Layer 6 of a small transformer language model trained on English Wikipedia (15 layers, counted from 0, width 128).
A neuron's activation on a vector x is GELU(gate . x + bias) times (in . x + bias), where the dot is the dot product.
The model reads these tokens: "s" " period" "." "\n" "\n" "===" "The" " " "lan" "gar" " " "kha" "na" " at" " A"

The vector x that enters this layer's MLP at each token. A number n stands for (n - 500) times 0.0075.
0 "s": 616,415,430,526,533,321,708,276,519,510,375,538,458,537,298,259,595,599,515,611,440,577,592,302,488,308,367,706,344,630,616,656,420,623,564,544,559,622,564,680,365,379,710,428,459,539,589,543,446,548,357,674,431,455,452,399,369,485,591,549,431,679,398,495,409,616,515,526,491,453,445,402,442,354,503,338,474,599,268,355,565,592,529,390,616,718,632,488,668,567,517,305,729,561,556,672,415,540,570,412,344,485,510,419,491,594,517,614,553,304,427,551,552,509,532,481,511,375,574,344,538,527,486,553,321,532,688,732
1 " period": 568,386,540,435,478,480,656,569,538,550,338,490,435,525,322,334,202,509,340,617,538,293,472,506,310,527,575,556,554,672,530,561,310,783,492,593,528,644,763,563,410,283,568,356,456,427,628,445,373,501,377,637,476,385,368,573,540,440,428,428,298,700,494,391,436,542,441,427,510,365,621,325,422,400,374,556,559,527,356,378,641,504,556,467,573,792,501,770,636,442,559,366,308,671,533,579,537,464,604,581,557,471,342,409,456,540,658,465,500,475,625,310,363,669,496,416,490,386,559,504,645,705,479,576,550,620,556,509
2 ".": 597,398,574,442,425,495,621,489,543,557,526,477,548,585,414,218,443,697,543,455,486,692,558,544,393,460,496,502,462,596,559,584,530,623,544,541,553,511,549,550,385,377,546,406,493,537,651,422,547,545,702,521,506,658,495,334,403,580,504,533,526,613,363,600,629,527,499,538,397,645,550,406,493,570,433,532,489,546,491,381,716,540,417,497,468,911,288,576,393,493,613,501,560,581,522,366,498,566,573,422,501,324,412,610,449,464,539,279,448,460,503,443,566,488,373,416,488,505,613,369,593,611,528,461,554,589,552,409
3 "\n": 601,480,491,484,453,486,660,376,544,561,528,533,554,565,518,122,440,509,533,572,495,506,523,571,495,459,486,461,450,437,461,524,489,451,570,552,500,511,692,682,541,388,602,384,518,503,602,484,433,517,689,512,496,589,398,444,463,515,554,335,460,483,519,463,468,374,530,629,464,490,527,580,533,375,531,560,462,566,581,523,499,570,486,495,520,890,444,394,504,590,518,560,545,562,560,511,546,306,510,413,507,446,507,552,401,379,624,689,482,560,564,504,465,461,472,414,416,499,561,485,692,776,336,612,609,482,572,432
4 "\n": 631,510,527,519,443,547,597,145,444,644,507,554,545,514,498,204,577,639,466,471,443,697,537,605,476,558,506,556,455,442,591,714,513,570,491,685,518,521,619,616,604,343,550,433,595,482,648,494,529,464,688,597,444,504,341,431,515,626,510,422,420,509,468,507,523,578,457,422,554,558,673,478,668,396,528,554,356,618,448,463,553,635,539,430,417,882,377,572,549,499,497,401,485,497,482,521,666,437,632,437,496,428,387,488,521,512,468,546,594,412,588,446,472,551,368,361,495,455,569,513,481,779,359,435,604,557,623,410
5 "===": 584,611,426,489,373,498,546,26,480,646,567,491,550,784,645,317,606,609,355,493,598,379,479,465,452,443,385,501,509,540,526,654,527,695,589,488,488,516,760,584,452,463,619,351,506,626,470,453,514,497,703,659,490,247,427,496,373,673,583,384,474,540,532,425,389,566,615,419,570,498,634,639,490,463,598,432,505,501,547,413,566,504,576,505,375,815,338,530,517,556,473,488,756,568,395,396,621,484,647,548,518,541,372,549,327,504,453,305,603,606,772,423,477,456,273,281,681,522,458,381,496,665,399,493,650,580,556,461
6 "The": 655,418,541,521,510,441,369,376,412,629,482,446,472,598,516,233,584,531,535,357,457,579,528,588,459,397,372,620,525,454,502,430,532,631,457,365,476,609,597,587,316,461,557,307,447,543,438,461,564,446,688,577,441,545,329,381,387,550,514,469,519,589,344,408,481,529,686,602,622,509,465,518,555,350,440,368,511,380,395,492,549,518,588,408,484,822,521,633,332,503,497,799,539,570,455,383,447,627,590,629,595,423,456,581,614,388,294,616,538,501,637,396,595,514,476,347,358,515,425,728,559,730,524,502,746,425,497,664
7 " ": 518,620,463,545,579,405,322,535,478,554,582,526,474,465,529,146,523,575,368,489,567,456,541,612,535,515,451,658,550,463,550,469,445,653,414,454,257,562,603,541,283,459,293,508,535,552,469,466,595,533,734,489,420,592,757,547,460,577,500,480,450,511,490,516,417,456,546,477,624,499,518,494,539,443,496,491,743,426,616,413,323,591,393,611,516,783,313,491,477,544,598,749,504,474,472,511,624,710,650,515,592,602,506,567,461,501,492,685,616,488,585,518,563,582,467,449,410,432,571,492,593,617,403,521,474,434,506,599
8 "lan": 407,466,459,607,554,647,308,476,525,629,418,309,509,413,330,201,381,535,660,423,491,449,548,484,369,433,555,587,567,467,625,469,476,650,592,647,364,511,765,467,531,448,550,496,427,416,567,628,613,343,800,511,500,494,704,389,509,482,569,415,436,371,405,423,602,394,549,496,658,404,521,317,628,427,491,651,491,482,623,544,633,547,495,532,567,504,559,330,555,403,403,833,469,537,554,485,388,615,576,531,404,301,398,687,526,436,453,635,549,505,492,346,388,526,670,463,577,669,402,510,461,846,531,607,679,361,601,705
9 "gar": 373,475,542,399,626,371,575,465,331,682,672,435,404,485,215,179,482,606,594,451,512,418,357,503,539,511,510,566,682,336,516,552,562,587,452,544,582,469,526,465,528,433,566,542,430,455,448,552,524,473,579,401,504,481,584,344,693,692,433,475,456,675,471,679,624,542,433,542,386,299,700,403,371,509,699,837,514,486,367,441,558,591,523,456,650,457,427,454,462,442,428,394,337,476,414,311,619,399,614,405,409,563,443,460,455,511,697,360,518,476,437,400,335,677,583,567,610,599,404,581,592,671,242,399,479,412,494,713
10 " ": 438,586,526,447,500,389,562,533,516,464,634,501,520,401,513,89,494,501,493,494,494,512,394,556,609,485,542,767,499,432,542,519,475,636,468,451,564,513,647,534,288,476,324,490,401,582,544,496,661,546,502,489,567,595,730,486,493,485,502,412,454,592,595,475,515,681,496,420,453,396,556,510,480,468,587,593,910,518,523,418,503,582,510,552,425,743,258,530,470,489,690,402,565,569,501,495,545,676,603,447,573,604,472,534,507,672,593,278,598,535,444,570,607,585,377,492,532,444,482,486,624,638,266,492,473,578,510,615
11 "kha": 404,434,582,478,555,510,406,712,458,520,487,561,442,538,424,142,503,568,504,584,501,536,464,443,502,375,416,508,458,478,449,546,551,623,603,561,385,553,754,369,529,510,377,383,91,517,497,687,719,502,657,234,491,451,507,484,585,458,430,395,426,541,445,453,500,401,544,311,539,404,595,343,373,439,503,412,467,587,436,522,795,756,539,434,567,513,476,478,539,422,408,574,469,594,516,462,494,493,626,430,465,411,303,681,614,441,609,675,455,304,594,609,340,395,494,382,767,604,421,628,629,448,545,421,543,658,498,708
12 "na": 559,457,456,471,429,376,404,513,451,329,558,410,465,535,387,180,427,451,610,483,577,520,331,518,560,499,516,679,594,507,494,530,509,707,530,427,487,466,541,479,387,523,458,474,374,438,543,576,554,476,94,348,632,455,561,292,603,615,547,360,485,720,418,406,534,446,455,233,575,394,428,538,357,504,505,650,562,619,401,508,605,648,502,495,554,465,487,471,550,437,383,591,288,629,498,734,672,658,427,447,361,492,464,381,484,585,673,517,386,509,557,615,283,381,384,369,728,596,531,541,406,592,332,472,441,610,522,722
13 " at": 481,396,628,505,547,529,529,521,467,574,433,545,651,529,482,144,649,580,589,496,558,484,369,579,502,346,369,631,599,408,499,404,382,702,538,245,425,439,528,586,536,560,569,457,542,520,690,440,803,536,136,461,642,464,520,449,460,585,566,503,497,477,501,616,548,771,468,348,358,503,573,487,492,592,497,531,519,528,468,464,595,556,398,566,440,737,408,624,611,303,534,518,576,574,387,540,471,712,542,448,590,718,447,556,655,499,450,621,442,482,576,548,513,511,369,429,445,547,454,392,589,728,479,573,638,492,382,550
14 " A": 686,629,564,564,568,374,829,709,601,467,473,563,566,584,422,203,589,501,545,515,587,434,470,601,376,481,582,409,629,585,554,360,642,581,517,259,509,568,646,510,386,481,395,564,487,520,553,638,619,500,461,410,635,507,518,601,463,643,481,466,496,453,425,336,458,475,552,429,543,464,635,536,546,439,599,309,538,507,386,284,496,544,441,470,476,685,450,543,648,688,537,745,563,608,557,390,277,431,452,491,411,507,436,469,547,471,584,831,522,532,472,442,412,533,365,437,592,482,471,548,561,660,465,472,652,501,422,824

Each question shows the input weights of one neuron of the MLP. A number n stands for (n - 500) times 0.0016.

n473 gate (bias -0.306): 497,508,497,628,576,532,582,434,469,503,597,379,656,490,700,572,508,269,528,401,469,546,578,569,457,444,495,403,563,441,574,570,414,369,468,447,639,482,559,523,453,507,357,414,387,549,446,539,661,405,565,508,451,446,510,457,411,447,602,512,516,518,559,442,375,500,515,560,523,505,595,447,718,571,485,484,607,384,490,379,482,424,461,497,472,400,547,525,574,637,297,500,585,593,391,394,459,529,589,685,613,416,611,590,585,503,525,602,503,416,529,663,595,596,473,475,600,398,578,510,585,548,437,485,475,441,587,341
n473 in (bias -0.168): 392,523,495,593,528,435,433,342,518,483,585,374,515,424,641,552,555,500,530,473,567,385,619,417,428,423,537,592,473,490,648,595,631,665,432,542,465,454,560,366,466,555,372,559,518,621,570,406,610,420,539,517,565,551,476,522,495,530,535,602,337,642,463,507,579,441,552,536,637,564,450,645,463,559,305,413,550,446,524,449,498,473,396,582,502,427,454,517,395,563,490,712,522,470,310,508,520,545,649,366,482,498,520,629,500,311,446,530,502,535,500,533,455,520,443,510,517,433,414,631,432,460,589,448,483,525,688,385
On which token does it fire most, and how strongly? 6 "The", at about 1.7

n281 gate (bias -0.221): 572,488,541,459,457,385,424,522,532,546,488,640,448,459,542,547,495,563,665,408,483,580,569,566,459,619,481,398,498,393,397,622,522,470,387,625,483,487,657,398,526,478,567,452,561,581,454,547,410,529,696,464,566,609,583,481,422,502,393,438,512,644,437,633,485,428,555,597,644,507,448,471,485,478,515,363,534,508,498,595,510,349,376,539,434,383,495,488,485,591,434,510,502,572,542,453,278,358,553,551,549,498,595,384,549,500,365,536,579,498,624,480,598,458,572,466,361,407,592,471,522,345,471,689,561,517,524,435
n281 in (bias 0.016): 561,506,474,552,618,517,544,430,551,390,452,604,539,575,445,468,748,655,497,556,424,380,601,491,648,380,386,500,477,421,435,575,175,453,381,633,592,545,482,509,675,503,634,674,727,372,538,491,600,653,454,471,453,631,492,587,691,544,623,663,491,550,532,483,479,584,584,324,476,480,497,543,555,398,544,362,585,564,514,518,582,526,670,573,265,503,563,433,394,613,391,526,534,595,667,509,690,533,544,558,583,553,591,348,409,459,634,503,404,377,348,545,588,464,342,401,523,482,631,427,453,486,494,553,477,406,547,471
It fires most on token 8 "lan"

n52 gate (bias -0.180): 550,535,568,440,472,516,507,671,470,795,507,510,570,505,432,530,463,507,507,429,624,578,475,488,517,485,541,517,582,605,524,595,372,465,375,380,362,490,537,708,476,522,454,519,546,589,778,436,500,574,524,464,392,453,541,709,568,437,566,564,490,551,379,502,624,457,623,480,552,589,483,361,527,565,490,520,563,570,540,497,515,406,522,512,566,537,612,350,703,535,529,519,524,426,403,436,480,429,473,493,574,483,582,586,507,517,519,364,603,417,584,518,468,520,472,500,526,556,548,527,461,586,575,500,415,641,554,422
n52 in (bias 0.025): 498,479,466,549,636,430,461,484,562,534,502,667,481,464,459,507,475,516,477,443,518,493,454,445,432,376,423,565,678,652,582,444,410,597,467,650,516,554,397,426,458,546,567,473,593,468,477,548,534,409,373,430,418,396,500,498,452,554,489,476,611,527,523,603,456,643,449,588,364,457,436,627,572,421,595,500,511,528,446,526,518,603,385,600,536,530,515,606,473,679,559,608,487,574,525,627,381,534,556,595,507,468,576,523,482,559,468,392,480,498,458,502,500,530,463,403,440,366,464,430,422,430,505,543,526,733,356,468
It fires most on token 1 " period"

n400 gate (bias -0.172): 474,495,527,543,578,542,510,548,446,531,512,448,525,423,585,562,529,558,607,551,422,644,478,488,500,376,471,335,394,583,556,450,466,424,528,536,505,553,488,473,502,609,389,261,532,554,622,401,498,466,507,604,630,577,603,673,466,447,573,507,495,573,398,488,445,512,344,495,463,642,451,584,490,650,520,630,381,465,572,590,610,352,436,454,473,522,654,560,461,522,409,601,436,441,636,446,431,434,495,531,635,451,411,596,561,524,737,548,478,471,604,563,466,485,622,575,574,561,630,592,478,468,517,408,502,539,591,455
n400 in (bias -0.002): 492,437,479,718,497,549,416,556,577,548,489,333,428,489,464,521,592,401,694,524,503,686,404,399,559,454,530,263,377,513,497,495,439,477,626,436,467,550,652,551,489,433,405,572,533,361,468,475,611,609,566,535,579,678,643,551,522,540,541,605,536,438,540,580,566,617,503,478,536,559,465,460,470,567,481,605,309,441,469,580,427,351,456,376,424,478,524,497,554,459,533,516,378,426,588,522,508,375,602,412,644,530,493,481,400,540,714,473,527,438,503,592,489,362,689,476,582,511,658,254,370,460,508,433,678,543,462,546
Its three highest activations, in order, are on tokens 6 "The", 1 " period", 2 "."

n501 gate (bias -0.247): 456,563,593,546,480,452,455,602,445,561,498,610,420,473,589,587,656,367,478,525,421,712,415,502,542,576,589,505,444,547,475,507,654,474,390,505,505,510,592,426,473,466,408,510,552,385,436,482,433,428,502,348,455,367,446,695,409,554,475,435,691,406,436,652,671,444,644,437,550,554,610,432,647,498,493,480,500,510,533,528,569,488,397,621,357,434,539,414,599,500,421,480,461,492,450,437,478,430,502,615,443,567,516,523,522,522,463,466,461,416,470,589,627,487,374,537,481,500,505,598,661,590,571,399,514,690,411,382
n501 in (bias -0.081): 376,572,453,526,535,414,716,466,468,706,367,566,655,761,651,540,595,484,401,524,387,534,492,391,508,524,469,463,503,553,468,554,536,507,497,428,558,584,431,393,405,387,460,529,434,540,374,417,529,492,521,458,508,487,515,495,482,269,516,344,372,476,526,534,511,622,487,380,497,555,442,301,495,453,639,414,434,486,540,497,634,403,495,594,453,488,508,482,577,588,487,336,402,500,556,377,457,604,529,383,476,574,543,423,558,516,555,309,318,458,551,486,595,540,578,505,572,316,482,521,352,556,456,427,582,539,355,514
It fires most on token 7 " "

n168 gate (bias -0.080): 530,556,476,461,614,496,385,524,594,474,549,498,464,524,625,527,509,439,467,471,438,467,453,507,537,504,544,372,425,588,496,474,491,435,416,557,536,377,602,399,599,516,492,351,453,569,449,507,482,540,548,524,531,513,481,700,323,500,513,537,495,491,438,614,678,439,452,673,505,531,513,341,601,504,719,362,509,507,610,541,487,496,527,599,460,463,491,419,469,576,522,553,623,688,509,319,451,446,491,500,444,564,496,549,558,489,522,432,487,560,597,555,462,403,494,405,552,465,576,485,456,430,414,566,513,498,553,494
n168 in (bias 0.108): 679,480,537,483,513,583,485,544,470,614,598,443,412,461,480,411,478,444,321,544,456,421,607,572,670,534,436,331,468,463,781,517,585,509,490,478,478,515,658,485,459,417,500,498,387,415,473,438,485,574,601,293,589,393,579,515,500,549,566,462,475,498,620,476,505,314,488,615,435,644,495,360,559,403,488,389,578,619,458,566,527,538,602,517,470,507,397,478,411,600,621,490,596,542,663,463,547,574,564,644,431,537,438,542,510,431,459,490,359,466,492,515,552,570,462,483,481,451,612,395,544,544,500,529,469,495,653,496
Its three highest activations, in order, are on tokens 5 "===", 3 "\n", 11 "kha"

n493 gate (bias 0.044): 558,406,575,672,500,582,488,695,488,539,424,448,522,639,500,442,473,381,435,687,485,612,485,485,469,558,456,405,369,449,444,407,396,514,583,459,505,523,664,515,512,373,479,471,473,438,505,693,471,498,424,481,515,404,624,562,563,451,490,367,500,349,575,551,580,617,418,473,359,493,507,500,519,466,363,493,471,505,481,450,519,418,339,454,417,519,505,488,395,542,498,618,445,512,555,436,537,296,517,435,547,383,460,441,461,500,568,548,457,500,582,520,534,470,549,294,521,725,435,601,507,509,539,420,509,505,395,628
n493 in (bias 0.105): 491,407,532,489,531,511,470,655,523,591,464,377,498,579,421,383,407,578,431,445,546,672,430,458,441,537,495,422,493,392,525,439,434,507,652,489,477,462,393,511,507,441,559,628,477,349,412,528,514,558,559,475,428,467,517,529,581,443,348,513,526,355,571,618,596,631,457,313,411,468,533,477,582,432,530,524,560,403,478,502,592,522,395,599,558,557,502,388,394,479,588,411,423,577,437,554,593,398,566,468,412,436,439,530,454,521,388,502,507,558,533,538,581,596,577,408,547,710,568,536,488,504,402,546,433,546,412,594
It fires most on token 11 "kha"

n424 gate (bias -0.183): 469,542,439,630,553,411,520,449,468,531,436,448,485,425,553,601,466,464,429,646,427,544,535,670,464,541,485,553,408,493,537,510,488,359,469,514,559,490,667,444,586,542,570,560,583,500,446,710,485,591,431,466,451,480,509,430,512,488,471,486,356,576,386,541,373,423,601,637,520,611,554,382,498,493,568,515,427,618,460,445,515,509,341,639,373,485,629,406,640,438,458,461,512,577,326,347,362,459,566,745,532,383,633,488,520,510,466,442,404,439,590,497,456,413,521,524,459,595,587,488,547,518,568,432,604,614,552,480
n424 in (bias -0.027): 448,433,742,515,374,585,569,402,495,653,446,592,562,532,616,467,645,407,621,465,703,563,467,497,422,525,503,399,487,589,528,557,505,526,419,395,398,505,518,419,525,442,481,430,508,487,530,358,470,571,502,563,531,448,438,552,464,561,386,436,461,419,497,467,562,602,402,482,376,583,331,572,543,513,515,523,363,448,468,534,543,439,667,561,436,579,480,545,492,539,574,472,505,562,552,518,582,450,422,357,472,579,470,338,334,386,661,568,427,614,350,552,536,505,451,361,391,497,560,510,306,524,621,609,557,523,378,338
On which token does it fire most, and how strongly? 9 "gar", at about 0.33

n250 gate (bias -0.313): 476,656,614,514,457,573,737,379,607,534,467,500,490,358,445,568,547,427,500,456,571,436,458,569,476,495,473,539,379,463,424,675,500,391,436,637,495,412,579,534,431,533,533,553,475,589,549,478,568,414,399,452,421,577,548,502,422,517,488,390,525,353,522,531,460,575,486,607,592,527,542,570,393,393,591,442,666,442,650,548,495,545,438,512,473,409,579,449,394,587,439,432,648,656,428,493,463,486,461,379,478,568,658,500,402,537,401,529,609,527,517,518,480,323,566,478,289,583,461,558,436,600,454,493,429,395,448,530
n250 in (bias 0.122): 497,469,384,639,340,449,622,437,596,591,408,556,305,549,518,462,612,442,376,691,494,553,615,573,514,625,503,434,660,503,447,582,602,497,470,464,444,360,508,541,508,406,492,486,469,494,570,506,692,265,557,445,598,635,469,596,539,572,464,481,517,547,350,538,543,489,369,590,409,610,708,448,555,456,572,454,339,589,471,740,461,597,548,378,425,517,408,489,559,652,455,591,413,421,514,576,511,354,514,599,419,422,333,430,525,417,461,638,571,550,511,466,380,585,340,542,601,436,709,313,458,451,541,522,503,417,514,525
On which token does it fire most, and how strongly? 3 "\n", at about 1.4

n330 gate (bias -0.366): 368,508,645,503,339,655,516,484,522,569,563,407,393,415,592,665,443,460,530,258,664,519,658,508,580,546,401,358,406,532,446,495,551,520,539,574,592,564,514,599,421,584,477,623,446,432,505,656,481,562,360,492,446,620,464,569,322,368,425,550,574,438,586,633,508,505,418,478,445,644,495,397,425,505,567,483,519,472,461,611,441,266,637,581,549,364,545,460,462,402,514,596,447,464,426,713,538,515,355,551,584,540,449,541,568,492,369,487,370,511,591,508,419,429,642,368,548,611,559,396,473,435,471,527,414,441,465,517
n330 in (bias -0.061): 589,564,473,494,537,596,497,563,497,338,471,427,478,321,508,481,731,350,627,645,385,461,429,564,485,621,413,416,365,382,622,485,635,615,435,715,454,584,332,632,494,569,540,320,433,442,639,506,303,558,616,371,342,475,589,518,455,301,430,435,500,448,425,671,590,497,640,525,296,500,469,399,527,473,473,686,491,391,387,329,491,421,460,506,603,387,479,419,327,436,451,404,521,414,602,537,451,409,398,269,564,542,464,460,488,645,518,407,452,582,445,528,546,411,485,557,544,458,443,458,731,480,398,389,321,410,664,624
Its three highest activations, in order, are on tokens 13 " at", 12 "na", 8 "lan"

n135 gate (bias -0.158): 552,458,395,618,542,577,565,448,498,588,516,549,478,462,563,611,502,371,450,447,408,409,402,597,576,426,531,454,560,430,677,446,493,409,589,509,549,540,451,524,519,515,539,529,372,444,674,605,457,466,483,548,575,432,459,445,498,642,502,580,561,498,635,386,532,559,526,461,510,584,544,545,433,552,464,483,611,547,500,688,589,435,522,478,592,438,559,376,352,446,439,471,665,625,537,446,634,471,519,409,325,399,504,559,345,570,519,409,498,514,439,651,573,471,581,680,389,486,393,572,624,462,414,433,362,471,476,517
n135 in (bias -0.053): 442,459,500,436,353,515,450,596,443,457,467,587,477,518,547,543,466,453,597,448,473,489,473,518,630,516,590,381,540,464,452,487,467,397,342,460,454,549,505,513,571,523,395,440,448,521,550,342,414,536,628,563,548,427,558,651,387,615,459,379,438,437,288,565,523,387,540,482,461,487,552,342,572,500,529,613,554,370,472,570,581,415,440,518,437,390,408,424,434,495,448,428,474,434,489,370,495,421,680,484,550,520,535,475,482,455,469,451,431,509,514,463,502,610,628,349,504,446,603,404,484,605,579,527,528,471,466,436
On which token does it fire most, and how strongly? 12 "na", at about 0.41

n271 gate (bias -0.105): 351,573,564,520,492,539,487,490,505,548,682,567,492,598,606,555,590,571,477,549,526,485,479,534,426,421,658,548,421,487,472,495,503,590,411,601,513,621,603,469,432,526,517,416,451,451,515,643,541,531,505,462,585,638,430,477,562,449,444,275,458,490,520,622,505,560,606,359,320,487,606,442,332,449,556,621,546,643,537,553,390,436,393,556,487,464,570,393,451,492,523,551,412,492,430,438,536,445,564,495,376,398,491,399,472,638,515,457,503,613,539,508,397,484,471,497,600,580,525,655,760,514,434,520,177,546,436,436
n271 in (bias 0.007): 420,474,477,527,613,659,656,486,542,726,581,542,410,587,458,504,385,630,449,553,407,544,467,413,599,458,537,525,537,519,465,527,597,458,502,326,427,593,519,567,425,534,509,456,535,371,486,524,472,392,331,470,664,368,605,505,486,567,421,573,614,397,621,475,500,489,583,557,602,426,686,500,431,495,502,490,488,421,371,476,563,639,439,419,547,407,450,537,589,432,530,431,555,590,550,528,491,441,356,424,343,430,517,521,439,519,405,539,479,484,562,601,479,431,484,463,459,551,463,431,547,554,470,444,439,567,425,502
Its three highest activations, in order, are on tokens 9 "gar", 11 "kha", 12 "na"

n56 gate (bias -0.158): 454,394,582,459,555,491,595,524,559,672,453,618,676,447,518,580,542,578,515,451,403,537,520,463,418,488,454,563,556,481,461,421,577,507,483,426,389,535,446,442,386,442,393,609,485,535,488,416,517,446,543,428,559,463,555,526,415,366,449,438,408,532,434,469,682,430,695,522,500,464,606,594,459,507,329,495,592,462,551,462,463,432,458,388,407,390,488,490,539,418,409,483,657,535,240,389,414,445,527,543,510,495,569,461,576,556,580,565,507,483,622,638,292,500,420,483,593,483,305,551,483,516,410,655,434,534,478,519
n56 in (bias 0.132): 690,492,392,401,642,485,362,576,436,461,328,460,548,628,548,512,585,434,505,503,492,355,653,527,581,455,358,587,579,331,444,378,513,525,482,466,607,598,316,447,474,370,432,497,500,602,474,468,529,489,474,421,529,546,512,349,545,355,455,562,287,582,518,387,667,490,529,524,446,534,377,594,497,518,513,755,447,475,434,617,563,377,360,516,450,467,371,642,468,505,399,560,531,460,328,588,604,498,447,537,428,471,512,369,468,563,594,316,576,492,592,549,574,398,533,555,461,500,369,432,503,569,574,592,500,474,633,556
On which token does it fire most, and how strongly? 13 " at", at about 0.72

n248 gate (bias -0.221): 521,624,495,644,637,476,557,497,533,532,566,588,458,444,542,567,374,365,465,611,582,617,494,421,557,543,411,551,462,633,484,500,522,454,437,604,522,514,464,386,309,642,267,656,459,649,527,569,459,399,375,476,470,494,592,575,388,495,432,495,636,598,576,724,342,596,470,591,506,438,514,339,565,500,503,389,630,500,628,433,495,563,508,424,508,563,633,462,380,566,557,524,545,511,411,566,461,520,546,451,590,522,488,445,538,541,705,698,438,359,475,405,475,453,581,326,543,424,651,581,418,368,422,665,452,359,533,486
n248 in (bias -0.072): 605,416,570,575,576,576,546,515,444,506,482,429,450,557,362,533,700,339,628,576,509,561,686,398,364,518,351,381,448,411,626,464,300,520,749,536,559,509,503,421,533,533,608,530,206,386,586,435,555,426,674,515,463,596,428,346,423,488,454,610,400,506,354,361,625,500,627,494,369,394,593,572,543,473,442,415,506,588,433,431,680,388,491,598,439,402,724,567,515,361,309,506,533,342,469,382,481,480,646,388,537,512,458,342,485,335,297,403,518,546,294,572,568,335,550,567,578,580,585,576,623,509,567,418,429,518,641,489
It fires most on token 0 "s"

n291 gate (bias -0.218): 585,417,555,521,410,481,498,436,559,586,516,598,529,638,563,611,582,541,483,411,396,505,446,461,409,649,562,445,462,616,483,686,552,491,413,512,534,450,673,505,333,443,404,407,466,483,486,542,437,456,457,309,532,458,461,533,353,517,495,561,584,592,425,469,527,526,583,466,507,433,573,519,409,579,495,547,553,510,567,475,346,355,424,603,572,494,524,313,279,417,464,648,623,478,453,361,444,482,452,591,485,560,518,361,522,582,498,466,419,522,471,428,442,471,600,548,413,336,526,364,485,563,558,505,451,514,502,429
n291 in (bias -0.070): 440,430,402,424,467,653,508,445,619,468,645,430,454,542,526,553,342,513,471,598,609,521,605,693,587,558,458,362,635,569,529,508,461,465,508,450,417,366,551,413,497,546,477,600,820,427,511,468,468,594,573,592,548,600,600,545,460,556,356,259,684,535,524,263,348,510,639,497,484,503,591,558,434,318,513,497,415,533,390,413,500,631,476,434,561,524,381,479,511,551,479,576,523,700,489,497,505,475,431,416,380,471,611,513,423,545,497,503,694,513,641,475,495,408,497,513,578,567,571,495,455,527,458,466,528,566,532,476
It fires most on token 5 "==="

n116 gate (bias -0.230): 473,470,600,333,551,505,414,449,565,437,565,507,525,515,518,568,389,400,436,485,515,473,460,651,439,441,645,375,568,594,587,560,427,383,412,396,602,404,525,412,608,590,437,444,493,345,569,575,389,535,543,478,517,542,558,466,465,522,517,519,550,549,382,415,616,430,447,583,560,632,455,427,652,515,470,614,525,454,429,482,500,555,473,485,485,517,625,564,505,448,507,559,616,542,555,490,463,377,556,810,408,480,603,545,480,451,397,485,532,502,520,467,557,615,583,544,345,433,556,507,287,350,613,370,562,581,507,437
n116 in (bias 0.048): 500,362,489,584,621,500,655,592,600,534,458,422,462,508,543,393,390,458,431,505,521,351,362,398,556,532,548,519,513,380,599,390,577,422,604,503,371,541,578,665,552,463,492,463,369,657,489,538,620,481,380,503,513,514,560,613,644,585,663,474,554,524,601,534,530,603,453,370,484,534,424,545,590,452,725,497,495,745,618,286,473,699,389,646,372,528,380,651,454,386,449,434,393,446,603,541,486,525,614,505,489,513,393,468,425,425,648,497,532,604,612,626,495,367,510,551,518,446,563,484,513,498,590,458,513,551,519,550
On which token does it fire most, and how strongly? 6 "The", at about 0.15

n256 gate (bias -0.226): 509,616,467,474,593,516,574,404,572,286,505,428,582,463,500,577,426,547,434,550,524,483,437,428,429,559,607,521,458,481,607,526,578,403,431,615,514,356,543,483,521,650,398,404,562,582,559,580,614,452,647,559,483,599,587,479,517,460,576,458,529,569,493,589,507,406,617,517,485,587,553,467,620,500,517,478,514,475,427,549,631,578,483,573,462,477,528,627,459,471,404,371,605,596,302,394,579,520,363,538,510,498,636,476,521,441,469,424,439,362,459,598,567,524,625,507,402,388,622,396,608,460,583,472,461,467,445,363
n256 in (bias -0.030): 464,582,580,495,471,478,632,392,432,580,447,579,455,589,554,512,474,523,410,448,376,396,489,521,675,446,546,430,441,611,555,523,497,498,427,615,448,660,482,405,442,467,485,497,500,521,318,581,573,375,464,562,578,524,387,362,471,510,575,470,590,477,376,469,389,707,674,645,513,562,586,406,510,549,438,468,461,596,584,455,484,455,605,596,373,541,510,554,414,416,500,461,462,655,447,574,767,429,441,670,437,350,455,416,609,554,472,608,395,497,571,681,542,344,410,559,406,453,582,623,625,517,469,513,427,627,458,495
Its three highest activations, in order, are on tokens 2 ".", 8 "lan", 9 "gar"

n1 gate (bias -0.336): 466,355,530,502,613,495,518,418,411,502,485,422,604,603,651,581,565,478,595,450,500,468,500,510,505,610,517,495,391,525,545,431,493,550,405,655,684,551,533,567,439,569,417,460,380,639,402,459,442,510,368,621,535,500,474,424,425,470,485,510,584,477,480,594,451,616,559,653,556,574,419,544,507,502,405,533,537,466,543,323,568,490,437,637,533,414,688,632,452,541,533,339,515,667,551,538,538,474,557,408,578,333,595,432,442,383,438,639,525,525,536,590,442,533,654,453,527,535,582,443,409,365,490,540,286,542,570,411
n1 in (bias -0.078): 529,530,605,404,553,339,481,457,599,422,482,432,550,417,471,548,598,409,341,584,376,554,654,650,591,492,524,659,500,441,421,474,401,400,492,521,505,500,563,484,516,470,665,361,476,432,481,665,503,476,497,457,424,429,566,420,495,505,535,553,387,326,468,398,436,532,335,486,268,489,544,556,511,398,430,475,438,397,552,536,514,558,272,500,557,402,632,551,326,484,476,473,495,519,594,536,495,607,441,352,492,643,598,505,437,522,479,554,401,687,359,525,380,340,414,584,328,687,406,546,486,530,632,492,377,397,652,526
It fires most on token 0 "s"

n173 gate (bias -0.188): 483,444,502,483,510,609,618,510,503,540,468,594,439,609,590,535,604,428,402,447,515,487,559,492,632,708,457,470,415,545,475,507,458,421,500,478,452,580,394,438,483,576,469,460,669,546,580,495,392,566,507,602,553,528,336,631,575,405,693,529,395,576,325,637,482,666,602,618,472,502,437,596,725,527,432,384,407,453,464,554,560,432,497,533,510,522,625,490,424,485,518,557,547,446,559,523,617,502,592,488,500,540,475,548,646,435,468,415,401,608,551,484,429,515,452,530,527,495,731,425,305,535,460,345,583,640,447,493
n173 in (bias -0.044): 386,439,514,279,483,610,398,467,579,490,538,493,574,533,552,489,412,582,473,452,607,403,495,644,531,696,507,570,627,524,500,528,402,500,601,355,307,567,502,474,498,522,624,442,485,380,432,483,515,571,642,486,507,525,422,526,629,546,391,356,451,490,447,510,599,562,617,522,618,474,368,512,483,406,439,421,440,443,421,465,481,589,360,473,466,513,316,625,551,461,590,459,464,618,448,453,576,507,514,572,446,510,599,466,524,524,498,401,314,556,421,522,600,517,409,560,419,478,514,493,420,593,452,464,486,345,490,373
Its three highest activations, in order, are on tokens 4 "\n", 5 "===", 0 "s"